Layer 12 of a small transformer language model trained on English Wikipedia (19 layers, counted from 0, width 96).
A neuron's activation on a vector x is quick GELU(weights . x), where the dot is the dot product. Quick GELU of z is z times sigmoid(1.702 z).
The model reads these tokens: "," " San" "dy" " and" " E" "ric" " " "go" " on" "to" " the" " is" "land" "," " " "hop" "ing" " I" "da" " P" "ar" "son" "s" " will" " help" " the" "m"

The vector x that enters this layer's MLP at each token. A number n stands for n times 0.009.
0 ",": 13 -105 150 121 93 154 -134 139 -107 210 -19 12 87 -181 -298 67 125 126 135 -32 145 97 44 65 -44 -23 8 -12 -83 -62 116 -129 -116 105 -159 -54 -52 -144 45 -78 12 241 4 -206 -80 -7 49 -130 19 -130 6 -55 88 -79 114 216 -178 211 124 -17 -28 170 256 -143 -131 -51 69 -11 -179 -8 13 108 -94 329 -77 165 76 -35 92 40 50 115 -15 -10 5 -74 -156 157 -81 -133 90 -71 40 -208 161 154
1 " San": -139 -49 112 133 -42 -3 -51 45 -171 231 -68 94 -39 -195 -259 5 138 -9 31 -31 -3 237 -132 124 -44 -23 153 111 -187 179 235 -102 -236 -64 -121 -56 -52 53 117 -81 -70 120 25 -148 -104 -113 8 111 38 -43 -135 -80 174 -76 327 118 -39 77 -9 59 90 156 67 -51 -16 146 3 32 -13 78 -102 9 -138 291 44 6 36 -32 -41 45 -83 111 59 -155 17 72 -82 99 -88 -300 13 132 95 -289 251 113
2 "dy": 66 -73 112 13 10 -19 -40 -222 -34 188 -162 104 44 -56 -87 78 91 -13 73 -95 73 240 -89 82 -92 38 32 102 -55 7 226 -130 -170 68 -131 -68 38 31 113 -10 124 96 -235 -262 -179 -166 195 2 81 -20 -48 -53 90 -23 67 173 -52 187 -47 31 -93 140 253 -125 -61 80 -11 107 -91 98 -30 59 -11 251 197 -5 -18 177 -47 96 146 104 -126 226 -284 -12 -128 95 -109 -253 31 108 -50 -185 189 7
3 " and": -49 -83 90 27 34 45 50 70 8 116 -180 55 71 -57 -168 152 69 25 210 -72 152 304 -41 -58 -64 159 -111 89 -130 58 190 -107 -122 73 -246 1 6 -11 64 -28 17 294 -35 -268 -16 14 86 114 -76 -181 -81 22 38 101 156 144 -151 248 115 66 -61 160 241 -59 -21 -35 72 95 -12 129 -44 13 -228 204 -13 47 160 -20 -9 -72 68 163 -41 -84 -53 -104 -105 -35 -24 -342 33 89 -74 -202 246 -20
4 " E": 58 93 214 149 -120 -79 -132 -65 -119 259 -123 46 -6 -68 -210 -4 217 -29 57 -101 125 173 -98 275 -73 5 70 92 -174 29 210 -141 -49 -84 -146 -128 37 46 83 50 106 43 -83 -200 -199 -197 3 113 61 -96 -116 55 -66 -32 220 40 -168 70 82 63 34 67 175 -121 -66 3 8 22 2 86 -60 85 -243 276 -78 42 -87 -12 -12 64 -204 185 -31 -16 -88 -56 -182 -11 -93 -162 -21 -60 -154 -131 323 25
5 "ric": -116 11 155 58 50 -20 -75 -3 -58 -20 -223 100 186 -266 -217 53 -65 33 -142 80 4 289 -195 -38 -81 56 -89 -22 4 -34 179 -42 -179 -88 -183 90 -63 121 127 -85 -67 82 -75 -97 -163 -4 139 152 -11 -158 -68 93 25 -66 185 158 -137 232 -68 -1 52 264 26 -79 -92 98 61 84 -52 93 75 68 -137 346 179 61 -44 78 -182 62 -10 47 38 86 -194 28 -51 62 -94 -259 -40 57 -47 -43 257 -25
6 " ": 4 -5 111 46 -242 -78 -66 -105 -23 151 -110 -44 17 -144 -212 131 217 -12 20 -64 185 211 96 27 -11 92 66 189 -115 38 222 -173 -121 -48 -194 -100 -31 33 7 -127 125 182 -125 -282 11 54 17 149 116 -118 -87 29 17 -4 -37 7 -115 105 70 -136 -36 175 54 -113 -97 48 26 -17 43 11 24 123 -302 146 38 114 35 25 -49 -31 21 75 -27 -33 -166 100 -201 4 -51 -227 65 121 -240 -107 315 255
7 "go": 77 25 167 -7 -8 7 21 -58 -256 147 -51 -5 -76 -133 -21 -52 78 -46 -8 17 216 100 -67 95 65 -75 143 35 -141 133 155 -20 -182 64 -64 24 -47 -52 136 -169 265 186 -129 9 -114 -262 -178 104 -39 -53 74 -14 53 69 203 14 -194 176 100 128 83 165 -4 -84 21 61 102 -16 11 141 -159 227 -416 240 -49 -45 -82 19 -123 118 -123 71 -95 -45 -206 256 -116 24 -13 -173 82 -9 -92 -65 198 157
8 " on": -14 -86 9 106 58 -23 -163 -57 -216 38 114 4 -56 -204 -170 158 -59 -34 98 -125 112 201 -90 78 -147 -14 -28 184 -167 126 138 -230 -42 55 39 -26 -90 -100 109 -170 94 234 -82 -58 10 -69 -22 54 142 -150 119 50 152 105 76 -35 -52 290 218 -69 249 204 -10 -90 -3 -144 79 -80 -108 81 47 124 -193 281 -32 -10 -29 -5 -48 110 10 71 -84 -19 -96 -20 -195 12 -6 -260 59 160 -104 -216 100 151
9 "to": 68 3 60 20 89 172 -49 -99 -204 153 18 245 -88 -82 -211 102 153 21 -74 -3 1 94 14 -9 -208 64 57 111 64 -53 15 -175 -197 -46 83 -75 -84 -183 41 -38 236 144 -100 -152 51 -224 -10 43 46 -21 -58 -134 141 182 71 144 -148 163 101 -1 226 148 108 -52 -49 -21 114 -103 -211 23 -3 135 -166 279 119 184 -34 35 -112 10 -92 150 -170 -93 -64 61 27 8 -79 -315 -11 -31 -120 -260 128 24
10 " the": -14 -71 190 221 -3 42 1 55 -156 134 1 28 -28 -31 -224 129 61 102 113 -6 163 237 48 213 -190 -46 -70 -6 -86 -18 59 -95 -150 69 -70 -105 -56 -188 90 -96 -33 233 -40 -108 -58 -102 -49 25 -15 -95 0 29 125 15 111 224 -163 314 168 -31 109 67 171 6 -203 -26 48 -93 -165 0 7 121 -158 405 -185 142 -8 6 -42 38 67 128 22 -126 -117 -87 -150 45 -65 -142 4 -64 26 -167 95 165
11 " is": -74 9 70 95 -22 -43 -148 35 -151 100 -22 -10 32 -68 -113 -54 55 72 113 -331 199 54 -148 -63 34 -99 33 100 22 26 159 -103 -187 -78 39 -107 -15 62 141 -86 36 232 83 -152 -79 -80 -3 21 174 -115 -75 66 118 -13 153 124 -167 237 -85 -41 -82 131 232 6 -188 -168 67 -103 -26 -11 -88 143 -153 372 -78 200 66 121 -72 71 62 129 -171 -137 -28 16 22 -12 40 -241 -29 29 -175 -166 262 144
12 "land": -24 170 97 179 52 23 -5 8 -137 -50 -117 140 65 -119 -142 57 112 83 77 4 0 80 -66 -127 33 64 50 -1 27 -111 322 -61 -19 45 -5 -84 -59 -93 100 -127 95 252 -103 -306 -88 -210 -41 94 130 46 -132 -15 3 64 32 198 -107 296 10 -90 -34 221 155 -77 -211 40 5 -20 -114 -100 -104 89 -163 264 58 159 -74 210 19 116 -134 139 79 60 -163 15 -131 154 -138 -52 168 185 -147 -259 169 -15
13 ",": 13 -24 245 118 48 221 -104 108 -208 77 -134 110 76 -179 -172 125 82 94 177 -166 57 109 -44 -77 -4 77 -122 35 -88 43 108 -96 -81 109 -185 -25 -4 -94 66 -129 51 152 36 -271 15 15 -43 29 217 -64 -114 18 38 -155 142 275 -228 153 156 3 20 254 97 -86 -115 -42 34 24 -117 0 8 100 -168 246 -109 169 159 54 64 -12 -62 261 2 -22 -81 5 -166 24 -52 -137 69 7 -25 -94 170 96
14 " ": 42 53 176 31 -184 59 -152 69 -152 82 -49 -7 -8 -231 -182 132 182 0 -79 -32 93 154 86 69 -65 -22 125 143 -72 83 211 -151 -78 -46 -123 -108 -194 -108 57 -66 25 187 -26 -281 -8 38 14 85 163 -112 -6 68 26 -45 150 -8 -302 158 174 -85 75 115 40 -156 -117 -31 54 76 -44 -37 22 72 -205 157 -94 139 85 80 16 -132 -67 93 -12 -61 -24 83 -292 65 -130 -103 83 -92 -116 -140 197 286
15 "hop": 97 -99 252 162 8 122 -58 83 -208 77 -52 -45 2 -186 -4 118 159 12 55 -72 140 118 -55 -99 -173 -131 233 40 -97 5 45 -118 -167 10 -12 47 -142 -95 103 -71 52 204 -166 -156 -198 -64 36 141 24 -119 -18 98 12 22 204 39 -218 241 86 50 182 106 129 -158 -173 -111 52 -27 -133 -66 11 116 -200 166 18 63 86 141 -78 172 -196 76 -86 41 -194 214 -90 87 -105 -154 -80 147 60 -148 53 203
16 "ing": 89 29 111 10 203 -55 -69 142 -117 -113 -88 62 62 -125 -153 82 -2 84 102 106 43 -1 -80 31 -92 83 76 235 104 19 117 -58 -84 43 5 127 -140 -239 102 26 184 118 -161 -149 -24 49 8 -7 183 -123 -125 -73 28 5 201 233 -157 183 110 -13 172 79 150 -116 -65 -34 136 -107 -309 92 23 -83 -229 343 -37 47 -40 97 -41 28 -82 130 -81 60 -150 95 -176 -57 -7 -190 130 10 -48 -127 292 40
17 " I": 26 61 77 219 -67 -16 -34 66 -112 131 -196 -20 -58 -128 -107 92 177 80 -65 10 93 43 -359 172 25 -64 1 84 -62 -50 166 -132 -113 -180 -38 -123 -30 -128 76 -2 187 93 -69 -129 -137 16 8 -17 210 92 -12 -53 69 -59 227 222 -176 102 55 -6 120 109 28 83 173 -36 63 -107 -152 80 108 -48 -183 356 -68 -35 -64 80 -29 95 -199 268 10 -28 -165 -75 -133 61 30 -220 10 -32 -175 -123 186 6
18 "da": -22 75 -57 -7 153 39 -69 100 -231 57 -80 106 128 -476 -147 16 43 -144 -101 -2 25 115 -173 15 -161 -40 -79 45 101 60 98 -76 -205 -145 -136 20 -154 -47 36 -29 76 247 -91 -366 -194 -152 -69 10 132 22 87 69 -82 -54 254 40 19 101 83 51 -60 29 107 -149 -65 148 -13 32 85 74 127 74 -68 201 165 67 -120 -19 44 49 -97 90 -1 -119 -275 -55 -127 34 48 -124 -11 126 -91 -104 240 116
19 " P": 70 31 32 167 -174 -233 -22 -2 -205 57 -148 -132 47 -301 -257 182 67 -51 34 -138 43 180 -192 65 -35 -29 -34 291 -38 106 235 -31 -52 -139 -182 33 -68 -74 95 -7 158 134 -151 -232 109 -76 -6 -10 64 -154 -20 -120 -125 -135 -8 80 0 128 74 -56 81 115 123 -115 -16 69 -46 -83 -116 2 79 146 -277 315 46 14 -38 -74 0 -32 -26 121 -60 -83 -174 66 -116 -20 61 -134 48 99 -214 40 249 -65
20 "ar": 25 -222 23 84 -163 -132 -63 -111 -249 42 -142 -14 80 -290 -165 -28 74 39 190 49 -30 122 -346 33 -40 -50 -21 146 2 -20 28 -112 -76 -163 -69 104 -238 4 -14 -80 -30 149 -28 -177 -21 -118 -192 9 148 -90 -95 -58 130 -61 145 34 9 -105 128 -112 115 135 66 -95 -66 -46 90 25 131 127 53 76 -246 214 49 49 -139 111 -68 124 -54 64 -55 -28 -168 32 23 -9 137 -123 -107 293 197 -37 255 213
21 "son": -92 -88 26 57 50 -169 -51 -139 -5 234 -175 176 176 -42 -231 77 94 42 169 -95 11 147 -140 35 50 95 -23 114 99 25 142 -71 -137 133 -47 11 -161 -51 146 -99 161 7 -213 -181 -130 -183 -72 0 86 102 -33 65 67 -55 77 260 -31 139 76 -167 142 139 128 -73 -16 194 91 0 -115 -18 69 59 -158 274 122 -23 -140 74 110 80 166 63 -28 114 -106 184 -124 -25 129 -221 153 262 -114 -28 4 184
22 "s": 49 -63 60 14 7 124 -8 81 -149 202 -154 142 87 11 -145 143 165 84 175 -200 61 195 -78 167 163 131 147 182 166 98 278 26 63 85 -101 15 10 -52 3 -56 202 141 -61 -195 -4 -17 -106 65 101 8 -143 -109 57 -73 109 110 43 155 123 18 -12 193 122 -75 -24 244 148 -26 -63 17 78 163 -224 203 9 24 -2 177 -30 58 -31 49 -126 85 -123 -15 -55 -95 145 -244 220 126 -184 -125 109 188
23 " will": 13 -36 214 -23 37 -77 52 93 -224 134 -302 -5 2 -177 -15 130 88 100 103 -236 199 153 -74 58 197 -74 -104 140 -27 106 184 41 -221 -40 -51 -50 -15 -207 23 -37 132 156 -63 -221 77 -41 36 148 39 -27 60 -46 98 184 186 89 -97 189 5 48 -13 201 120 -47 11 -62 82 -68 -88 -25 140 211 -338 128 -206 55 -61 134 -52 174 -147 202 -120 -44 -101 90 -60 29 26 -188 229 -90 27 -30 32 84
24 " help": 33 -36 137 70 130 17 62 228 -90 143 -200 17 -11 -232 -119 181 -70 100 102 -31 41 69 -37 69 -63 -96 -9 107 12 78 86 -124 -21 -42 -43 22 -114 -274 47 51 160 242 -117 -284 14 -21 110 29 78 4 -24 85 66 205 251 133 -187 135 53 -43 48 66 138 -102 -101 -77 198 -160 -154 -71 55 90 -255 280 -137 12 -86 98 31 26 -37 168 -47 -35 -22 39 -174 52 -98 -135 164 -87 48 -248 117 182
25 " the": 0 52 101 235 57 52 84 114 -153 112 -114 33 11 -94 -158 131 6 65 104 2 108 229 11 212 -222 84 -103 -8 -37 24 184 -159 -125 -17 -19 -78 -120 -231 73 -5 66 185 -76 -128 -84 -16 27 25 32 -3 -2 46 59 40 222 257 -172 136 155 -84 104 -53 148 103 -160 18 45 -163 -96 -89 22 51 -171 398 -261 95 -136 51 -20 -59 -49 134 26 -131 -101 -24 -158 46 -24 -146 1 -143 70 -200 100 116
26 "m": -8 118 52 175 98 110 -11 50 -133 114 -224 -136 -9 -140 -107 -19 -25 7 57 -273 9 179 -107 50 -61 -38 -115 193 177 -64 196 -108 8 -74 49 19 -175 -100 82 -58 61 205 -14 -166 -151 -17 6 184 155 -49 -33 -88 -53 86 223 39 -247 160 -105 -80 -19 180 92 -109 -1 -65 136 -180 -106 -54 -21 16 -287 337 -70 210 -13 19 -241 -87 -99 229 41 4 -132 -14 -23 11 163 -66 82 -41 -52 -151 101 70

Each question shows the input weights of one neuron of the MLP. A number n stands for n times 0.0015.

n327: 125 -249 -62 -111 -77 51 41 -111 46 47 46 -111 -208 -72 -17 -29 28 -54 -25 95 -31 41 -70 61 198 62 85 -224 -4 -168 0 -47 -17 -232 93 -143 30 -267 35 107 -110 -43 24 11 69 -3 41 65 90 -56 78 -185 169 10 49 69 -36 -72 189 -96 -126 -58 -135 131 -166 -183 36 -58 108 -44 153 -209 -37 -170 0 -152 -110 137 264 -58 23 24 87 35 -38 31 -30 215 154 -60 -201 -224 59 57 81 -38
Its two highest activations, in order, are on tokens 17 " I", 20 "ar"

n490: -57 -138 64 53 127 -27 -132 -3 19 -84 -97 -33 44 -59 -28 -15 -199 -34 29 -112 47 19 -33 -185 248 80 -46 54 -146 44 6 -66 59 -87 -118 22 18 -3 84 -10 16 -71 -95 203 183 -38 167 -40 37 -95 12 117 -23 77 -152 143 -72 187 -37 -56 -227 -140 -209 41 102 -141 -6 -208 133 -43 -74 144 -68 81 -122 -162 77 -146 -6 -37 192 -104 50 -219 28 -28 -109 -102 -63 27 9 51 -38 33 -50 43
Its two highest activations, in order, are on tokens 8 " on", 11 " is"

n236: -11 86 74 -16 123 -121 124 93 41 62 69 43 181 -41 28 29 -28 80 50 11 -59 -11 -33 150 -57 -101 -216 -24 -9 -48 -20 3 -87 116 -143 43 41 64 -3 -117 3 -56 42 -32 -77 80 -145 11 -180 -83 -82 28 -44 31 -73 22 -295 88 95 205 -100 -135 -73 -3 35 -46 -102 19 -91 -102 -22 -24 17 -113 -71 239 17 67 196 -25 8 -102 -8 -147 -17 8 14 46 29 199 82 -48 -16 172 61 -76
On which token does it fire most, and how strongly? 13 ",", at about 0.85

n224: 74 -25 -29 -11 58 89 -56 91 20 -63 0 -161 -82 89 34 -51 -3 70 35 21 -138 -186 96 -84 -151 -93 11 -43 199 -83 49 -33 286 19 8 -83 97 123 6 65 78 -40 153 -130 134 -177 37 -62 -45 3 53 11 65 -182 95 -92 -128 32 23 51 -57 -20 34 -94 -35 -38 -168 -211 63 -53 92 -37 -56 82 -3 -25 -84 -45 51 -70 11 -14 -14 128 -59 28 -22 -69 -69 118 85 157 5 -140 -251 21
On which token does it fire most, and how strongly? 12 "land", at about 0.28

n119: -100 -143 40 147 -192 100 -132 187 58 149 33 17 216 223 63 -56 43 -49 92 114 28 77 113 -10 -223 39 45 -7 61 -86 89 14 106 -69 -18 -7 169 -168 106 190 -134 24 -170 122 -10 -53 -88 264 77 -86 57 24 169 73 -10 -243 103 -34 172 -49 -43 105 -71 -88 -116 -10 -73 -24 -125 -138 28 -203 -21 -59 138 -190 53 -28 -3 52 102 -38 201 -134 -38 -287 193 122 -72 202 92 -54 -30 95 10 -69
On which token does it fire most, and how strongly? 10 " the", at about 0.23

n253: -11 13 -69 26 -71 16 19 -59 204 -66 -54 52 82 128 102 79 259 -107 -102 -70 30 -92 26 86 132 89 54 156 67 -55 -113 -137 -87 -31 30 -69 104 -54 5 42 -95 -34 -46 130 -44 -80 11 19 109 14 46 81 37 89 -78 10 -117 -65 38 -81 41 -43 -210 98 -17 63 -28 -11 -6 -77 -182 -69 107 137 197 -8 108 106 -83 -43 152 5 71 -16 -35 98 8 -36 -111 164 -79 140 -103 40 0 65
On which token does it fire most, and how strongly? 21 "son", at about 0.44

n79: -54 -88 0 -3 46 120 62 122 -104 26 -42 -20 -6 -121 -24 -101 -75 -15 -19 136 -107 -157 159 -56 23 -92 -50 20 143 163 -51 92 0 25 12 -172 67 47 -39 -84 15 -91 3 94 -158 136 27 283 95 127 -25 -115 -158 239 9 6 75 -128 101 -27 24 -48 18 63 98 124 19 3 0 201 -29 68 224 89 -55 122 -9 3 108 -80 -72 -129 69 -93 -201 -162 157 61 -64 -130 3 48 79 -6 42 -61
On which token does it fire most? 18 "da"

n134: 182 -153 -69 -8 -63 -172 68 298 -252 -265 219 -12 -34 93 115 -332 -13 -17 18 237 124 137 420 -102 71 -103 -114 -127 197 -4 130 87 43 60 94 161 169 -136 39 67 -31 4 30 -123 114 -100 51 -21 -99 144 37 -17 -98 340 -169 25 104 -123 -205 -120 174 -176 -120 -56 -57 -50 205 -228 -131 13 199 -130 -76 132 38 -77 226 -175 -21 145 232 245 -30 95 55 108 -122 44 -52 -50 -69 -29 4 -12 186 68
On which token does it fire most? 16 "ing"

n68: 25 -245 -10 10 167 147 -14 83 -245 -108 66 -43 81 41 -125 185 -99 -31 91 -90 -24 122 30 -152 -105 -132 -59 107 14 -145 191 -7 35 -59 -14 28 93 -38 -14 -98 -82 -107 117 -118 222 -60 195 -136 108 -296 30 -17 22 -31 -137 -188 -147 -167 -56 -203 -153 -192 18 102 7 27 -62 137 170 -113 -38 142 66 65 263 -24 -125 77 -3 -184 84 -65 98 32 63 -91 -10 -89 50 95 35 -140 43 149 -92 -139
On which token does it fire most, and how strongly? 19 " P", at about 0.56

n6: 7 -191 -83 50 217 80 6 156 -155 -47 -161 140 30 -53 45 114 123 226 -10 -6 -189 -85 241 -16 19 -72 -90 -50 40 -196 -139 41 82 64 -26 116 55 -23 -105 -51 -64 191 77 63 19 -149 39 -206 -29 43 71 -202 109 117 -44 -91 131 41 -52 -85 -160 -199 174 -85 -3 -51 31 -151 -110 -164 13 -78 71 162 64 -118 -10 7 -28 3 19 10 69 53 101 13 -51 117 -237 51 -53 -166 105 -70 -68 103
Its three highest activations, in order, are on tokens 0 ",", 24 " help", 10 " the"

n361: -163 130 90 25 58 -129 -61 -78 -30 -22 -37 66 43 45 -55 -15 190 16 -117 -84 105 -16 19 -55 -275 196 19 -41 -138 -133 -83 -76 10 -148 -72 63 223 42 95 0 -141 50 162 13 156 139 10 82 -95 -104 -65 7 31 130 -182 57 45 106 108 -13 -103 -177 -33 -53 -131 -3 -290 168 60 -10 81 22 -65 -101 29 10 13 124 88 -140 -89 -45 168 168 326 -10 -90 -30 -10 45 -50 -129 106 -70 -167 -85
On which token does it fire most? 3 " and"

n18: 62 -138 -45 10 -66 -237 -3 -81 -158 -187 10 55 154 37 -142 51 121 77 -203 3 -92 -98 23 64 50 -203 -74 -7 66 76 -176 -270 116 73 -24 -10 -17 61 -34 18 164 -111 158 108 -10 -134 -64 -51 -123 -28 -158 -47 138 -162 55 98 -139 88 -210 -112 -162 -17 -61 119 199 16 25 17 190 0 97 -55 141 -70 117 -27 10 102 134 -14 109 74 7 -51 206 0 -30 -174 -222 189 24 153 68 -33 103 193
Its two highest activations, in order, are on tokens 20 "ar", 21 "son"

n163: -239 46 -5 -79 81 43 138 96 5 63 -59 62 -99 -52 -54 -108 -32 -74 -19 -37 111 34 -18 10 144 -150 -54 -55 32 -18 45 75 5 -129 83 0 155 -203 -130 -92 24 -47 28 21 -57 108 -31 -67 -150 -50 17 57 0 80 37 -32 11 -37 -106 83 -13 83 10 39 -67 -118 102 -148 50 18 87 59 67 -80 -8 -34 88 -8 -179 85 293 -102 52 -21 67 -16 10 11 26 61 -26 -45 -101 65 -12 125
Its three highest activations, in order, are on tokens 23 " will", 11 " is", 24 " help"

n397: -13 -16 71 -22 -132 -148 172 9 -88 48 -75 16 113 -36 202 -19 -43 -16 24 -25 -164 -154 41 26 90 33 32 -63 212 57 3 -124 30 179 -46 97 -26 -62 -145 205 -149 154 84 3 25 -50 -239 -181 204 94 -109 -23 86 121 -6 -88 -104 -104 69 145 -30 102 99 73 -135 70 41 -49 60 -74 -3 -28 143 -148 -93 237 79 128 -28 36 22 -97 13 93 160 -322 -19 84 -198 147 -103 -72 -50 -166 84 15
On which token does it fire most? 12 "land"

n13: -19 -9 -138 78 93 31 -138 136 -13 34 181 73 51 190 123 153 -64 -129 23 -73 -102 28 -166 25 -118 9 41 -21 114 -74 -135 86 22 -12 -105 87 6 -196 227 -13 33 -82 82 217 63 74 155 -200 -86 -39 -81 28 60 -76 101 -82 -140 70 -114 -6 -165 -54 -188 -89 -121 -15 -109 -175 -6 -78 0 -75 6 128 156 13 -9 111 -131 -44 -61 194 102 -128 177 -10 -109 -72 -55 74 198 -15 135 65 -45 44
On which token does it fire most, and how strongly? 26 "m", at about 0.64

n493: 51 14 38 17 39 -195 -218 3 56 -91 -14 -103 -80 134 -50 -96 33 -247 -95 83 -90 227 91 0 134 4 -157 -125 415 158 -169 28 -22 -85 -105 4 -57 11 -113 -38 123 104 89 -26 292 11 -4 -11 -196 -52 106 -173 91 -154 -125 174 -49 0 65 76 -291 22 -69 65 -4 -63 -271 -14 -99 -160 211 172 90 -34 -43 -11 18 76 17 187 -60 57 91 87 137 -91 85 -22 -196 -85 -77 -73 65 112 58 47
On which token does it fire most? 23 " will"

n145: 160 16 -55 26 65 169 22 48 -31 59 -97 40 39 78 -47 -168 -31 60 -212 -74 -14 -64 51 245 68 -3 36 8 -62 -133 -14 22 236 83 -11 -68 139 -33 151 66 71 143 19 105 11 -59 -8 -22 44 -198 37 -19 20 -28 -93 13 111 116 -17 119 -135 -114 -139 -39 100 -8 -17 46 161 -101 -60 -29 -19 8 -65 -150 127 241 48 -30 -56 -77 -89 28 -28 -3 90 125 -74 3 75 -5 -160 27 -68 -39
On which token does it fire most? 22 "s"

n429: -16 25 -100 -35 121 95 -197 83 -29 117 -53 -77 -44 -79 -15 -100 -164 105 -75 110 9 22 112 -266 97 53 129 -12 -76 -120 -177 163 -25 12 -187 -67 9 62 119 -62 256 -33 -12 -16 204 47 71 -47 16 111 32 -37 -117 -15 24 -18 -13 -36 81 -131 10 -97 -12 113 -10 81 -136 -3 67 -159 108 -180 -136 151 37 -37 -6 -59 54 -217 160 150 157 6 37 60 131 -128 -114 -12 -119 -206 -18 -36 9 26
On which token does it fire most? 13 ","

n233: 12 17 22 -178 -113 -74 9 -44 -15 -31 -55 102 -82 -157 167 -71 -211 0 61 36 -119 78 53 72 0 6 -146 -39 36 74 73 104 70 57 122 -135 20 -23 212 -238 -6 39 246 -157 22 21 49 -6 -90 -24 167 -20 136 46 -28 -69 -6 47 58 130 -153 -101 -20 -44 -95 132 -24 14 32 -45 103 -145 120 -38 -20 23 29 -124 94 -81 -115 111 131 140 66 -85 -85 12 115 189 -6 14 -101 -11 -27 105
On which token does it fire most? 18 "da"

n155: 112 -3 32 -99 -6 -9 163 -15 177 139 -67 -70 182 6 -49 9 93 30 -13 175 -98 -58 146 27 45 -88 142 135 -103 121 -22 83 58 -32 -43 -16 130 18 -25 131 79 -76 112 34 172 59 -146 -58 -95 47 14 9 70 9 -94 -185 -132 169 34 -43 106 147 -126 -46 85 -50 -86 -181 59 57 60 -78 121 -189 -36 -21 58 70 3 -34 -104 136 -37 3 149 52 -117 -16 128 -66 89 -243 -133 -6 142 224
Its two highest activations, in order, are on tokens 14 " ", 6 " "

n445: -27 196 -162 -159 168 150 188 254 158 22 105 -120 115 38 -4 18 -43 -45 -8 91 76 34 -74 30 112 61 -90 -26 125 89 -104 285 -325 -61 -107 4 -26 -95 42 95 -196 110 -79 -58 -167 -81 205 141 130 -273 61 -72 28 -30 -165 -202 -145 4 8 -11 -39 -157 15 403 -188 15 -159 -26 -78 -120 45 109 8 -164 -26 107 -167 15 73 -34 148 -136 -73 -111 110 58 60 78 12 208 -4 47 58 67 195 -149
On which token does it fire most, and how strongly? 18 "da", at about 0.22

n434: -178 -60 -10 -136 -207 -18 -82 -31 48 -24 -51 -175 65 13 96 176 4 -96 -4 38 140 21 188 4 326 -104 170 -96 -48 -15 113 279 112 -47 47 -55 103 -129 -249 -90 -22 24 -160 -132 167 77 258 -115 -86 -48 -17 72 23 -61 -62 -86 -68 -14 108 -259 69 111 79 51 55 -157 82 -163 -161 -286 57 -150 75 50 -18 -68 0 104 41 -75 87 4 22 -213 -200 -76 -148 11 -103 140 -58 144 51 49 -54 -130
On which token does it fire most? 6 " "

n139: 13 -220 52 132 -116 -70 -3 55 -183 -65 217 22 -81 -143 -3 40 144 -48 -179 -101 -52 -135 147 183 6 119 -153 -87 -30 102 39 16 -91 -115 23 -138 57 -45 -127 37 -119 -216 73 43 -21 268 -16 -90 -3 23 34 -151 -88 -61 -111 -257 -7 -22 122 29 -115 29 -16 58 129 63 104 -38 -10 -29 -115 70 35 136 145 74 23 -13 102 -96 -28 0 179 29 64 -140 -6 264 -13 -31 107 -170 -34 -47 -150 -66
On which token does it fire most, and how strongly? 14 " ", at about 0.38

n91: -4 -158 147 32 -52 60 -41 -18 -82 205 133 -43 -115 -65 -64 -204 -127 -244 127 76 -110 257 85 11 -44 -144 -82 18 -155 162 -219 -92 171 11 159 -89 -7 -136 122 24 55 51 -60 -19 169 -165 -125 -76 -68 155 14 193 -131 120 -55 -109 168 -217 -30 -148 201 -91 95 -11 234 29 -91 -41 62 -48 229 -302 105 -71 108 133 79 -98 189 -208 121 15 183 -31 -121 -203 152 50 -15 59 -53 131 -119 -118 -68 49
On which token does it fire most, and how strongly? 8 " on", at about 0.49

n190: -133 -83 41 -12 125 -70 -123 83 129 -120 41 -128 154 71 31 3 60 92 -75 -65 19 130 -36 -145 -64 -68 105 203 -61 -222 -193 79 137 -26 -25 -54 175 50 41 -32 -170 30 -203 13 47 54 -19 -22 100 41 -118 -62 163 -37 30 -27 -111 0 -47 -196 158 -56 -28 103 192 -199 71 -184 -67 113 18 109 -31 -99 40 150 -47 -59 -27 -12 103 -246 -28 -44 0 -110 0 26 -22 -61 207 -78 112 -12 -165 12
On which token does it fire most, and how strongly? 8 " on", at about 0.37

n66: 154 -38 -97 158 56 22 -105 4 -43 117 -108 22 -115 182 -234 50 -46 -233 92 -156 110 -76 -33 -98 37 19 -22 -69 -66 112 96 81 -27 -160 -76 -193 112 238 88 51 -148 -22 248 -81 238 231 254 110 53 31 122 45 179 249 -36 -219 44 11 -243 23 4 80 240 210 98 -66 119 -75 58 4 8 -4 83 -117 -74 187 -49 -133 197 87 155 -11 0 111 87 -130 -22 27 74 144 -184 142 148 7 -72 -187
Its two highest activations, in order, are on tokens 11 " is", 3 " and"

n226: 7 49 -103 -160 113 -29 82 -132 143 -35 -144 -126 27 -39 102 12 -114 -13 3 274 23 -33 164 -210 35 -231 -49 -139 -210 17 134 16 172 -43 123 34 -120 85 7 193 -34 13 -13 -37 16 -164 63 56 56 -84 56 59 -138 16 79 -44 45 -32 3 -89 64 179 -83 -113 -75 138 193 -238 64 -52 -13 -3 151 213 -32 192 -267 -175 146 -46 -77 -117 100 60 26 -103 -94 -119 -84 19 23 -13 -60 -19 -44 28
Its two highest activations, in order, are on tokens 24 " help", 12 "land"

n281: 36 131 0 34 88 -57 -83 -71 -187 34 -73 123 65 35 -71 -201 -33 -3 -119 65 -239 32 213 -157 28 -71 -201 22 -155 -168 7 -82 97 12 -191 -36 143 167 0 101 96 3 300 76 -95 95 93 87 -65 7 -67 -45 108 -13 155 -12 -133 -231 -242 3 59 39 -152 -10 -86 -3 30 32 158 79 -16 -129 -10 -91 79 78 116 -252 37 90 94 99 -42 -68 -64 23 32 -109 -49 -25 -59 49 -147 22 -3 -69
Its three highest activations, in order, are on tokens 5 "ric", 1 " San", 4 " E"

n473: 86 -8 -184 -76 101 -47 160 -79 30 41 30 135 115 104 -58 -81 14 -55 198 13 61 146 3 -85 -65 37 160 15 -55 -133 -84 -41 69 3 -248 179 79 -56 -27 -36 49 74 -142 68 -8 111 -29 232 80 -38 0 64 125 64 51 -5 -95 -109 61 -27 -27 16 -40 43 41 -3 -86 -8 211 -52 87 -28 40 25 71 -32 -13 11 -36 -27 155 29 -5 -105 88 -62 29 55 -136 42 -129 -20 -71 142 -20 -47
On which token does it fire most, and how strongly? 3 " and", at about 1.4

n256: -30 105 41 -62 -286 -198 22 38 -166 -170 118 87 48 17 -25 -35 -175 91 61 80 132 157 -135 18 -39 -139 -159 119 56 -26 -186 82 33 -38 -66 11 -104 -7 44 -80 -158 -126 -51 105 -14 122 219 48 246 157 0 -153 336 -47 -126 56 89 -126 -172 -4 130 44 18 70 147 -96 194 -177 164 -154 -76 -45 207 27 122 103 -135 -29 102 -22 85 -274 -99 85 -11 -291 68 -37 -123 100 59 -42 153 -96 52 -58
On which token does it fire most? 20 "ar"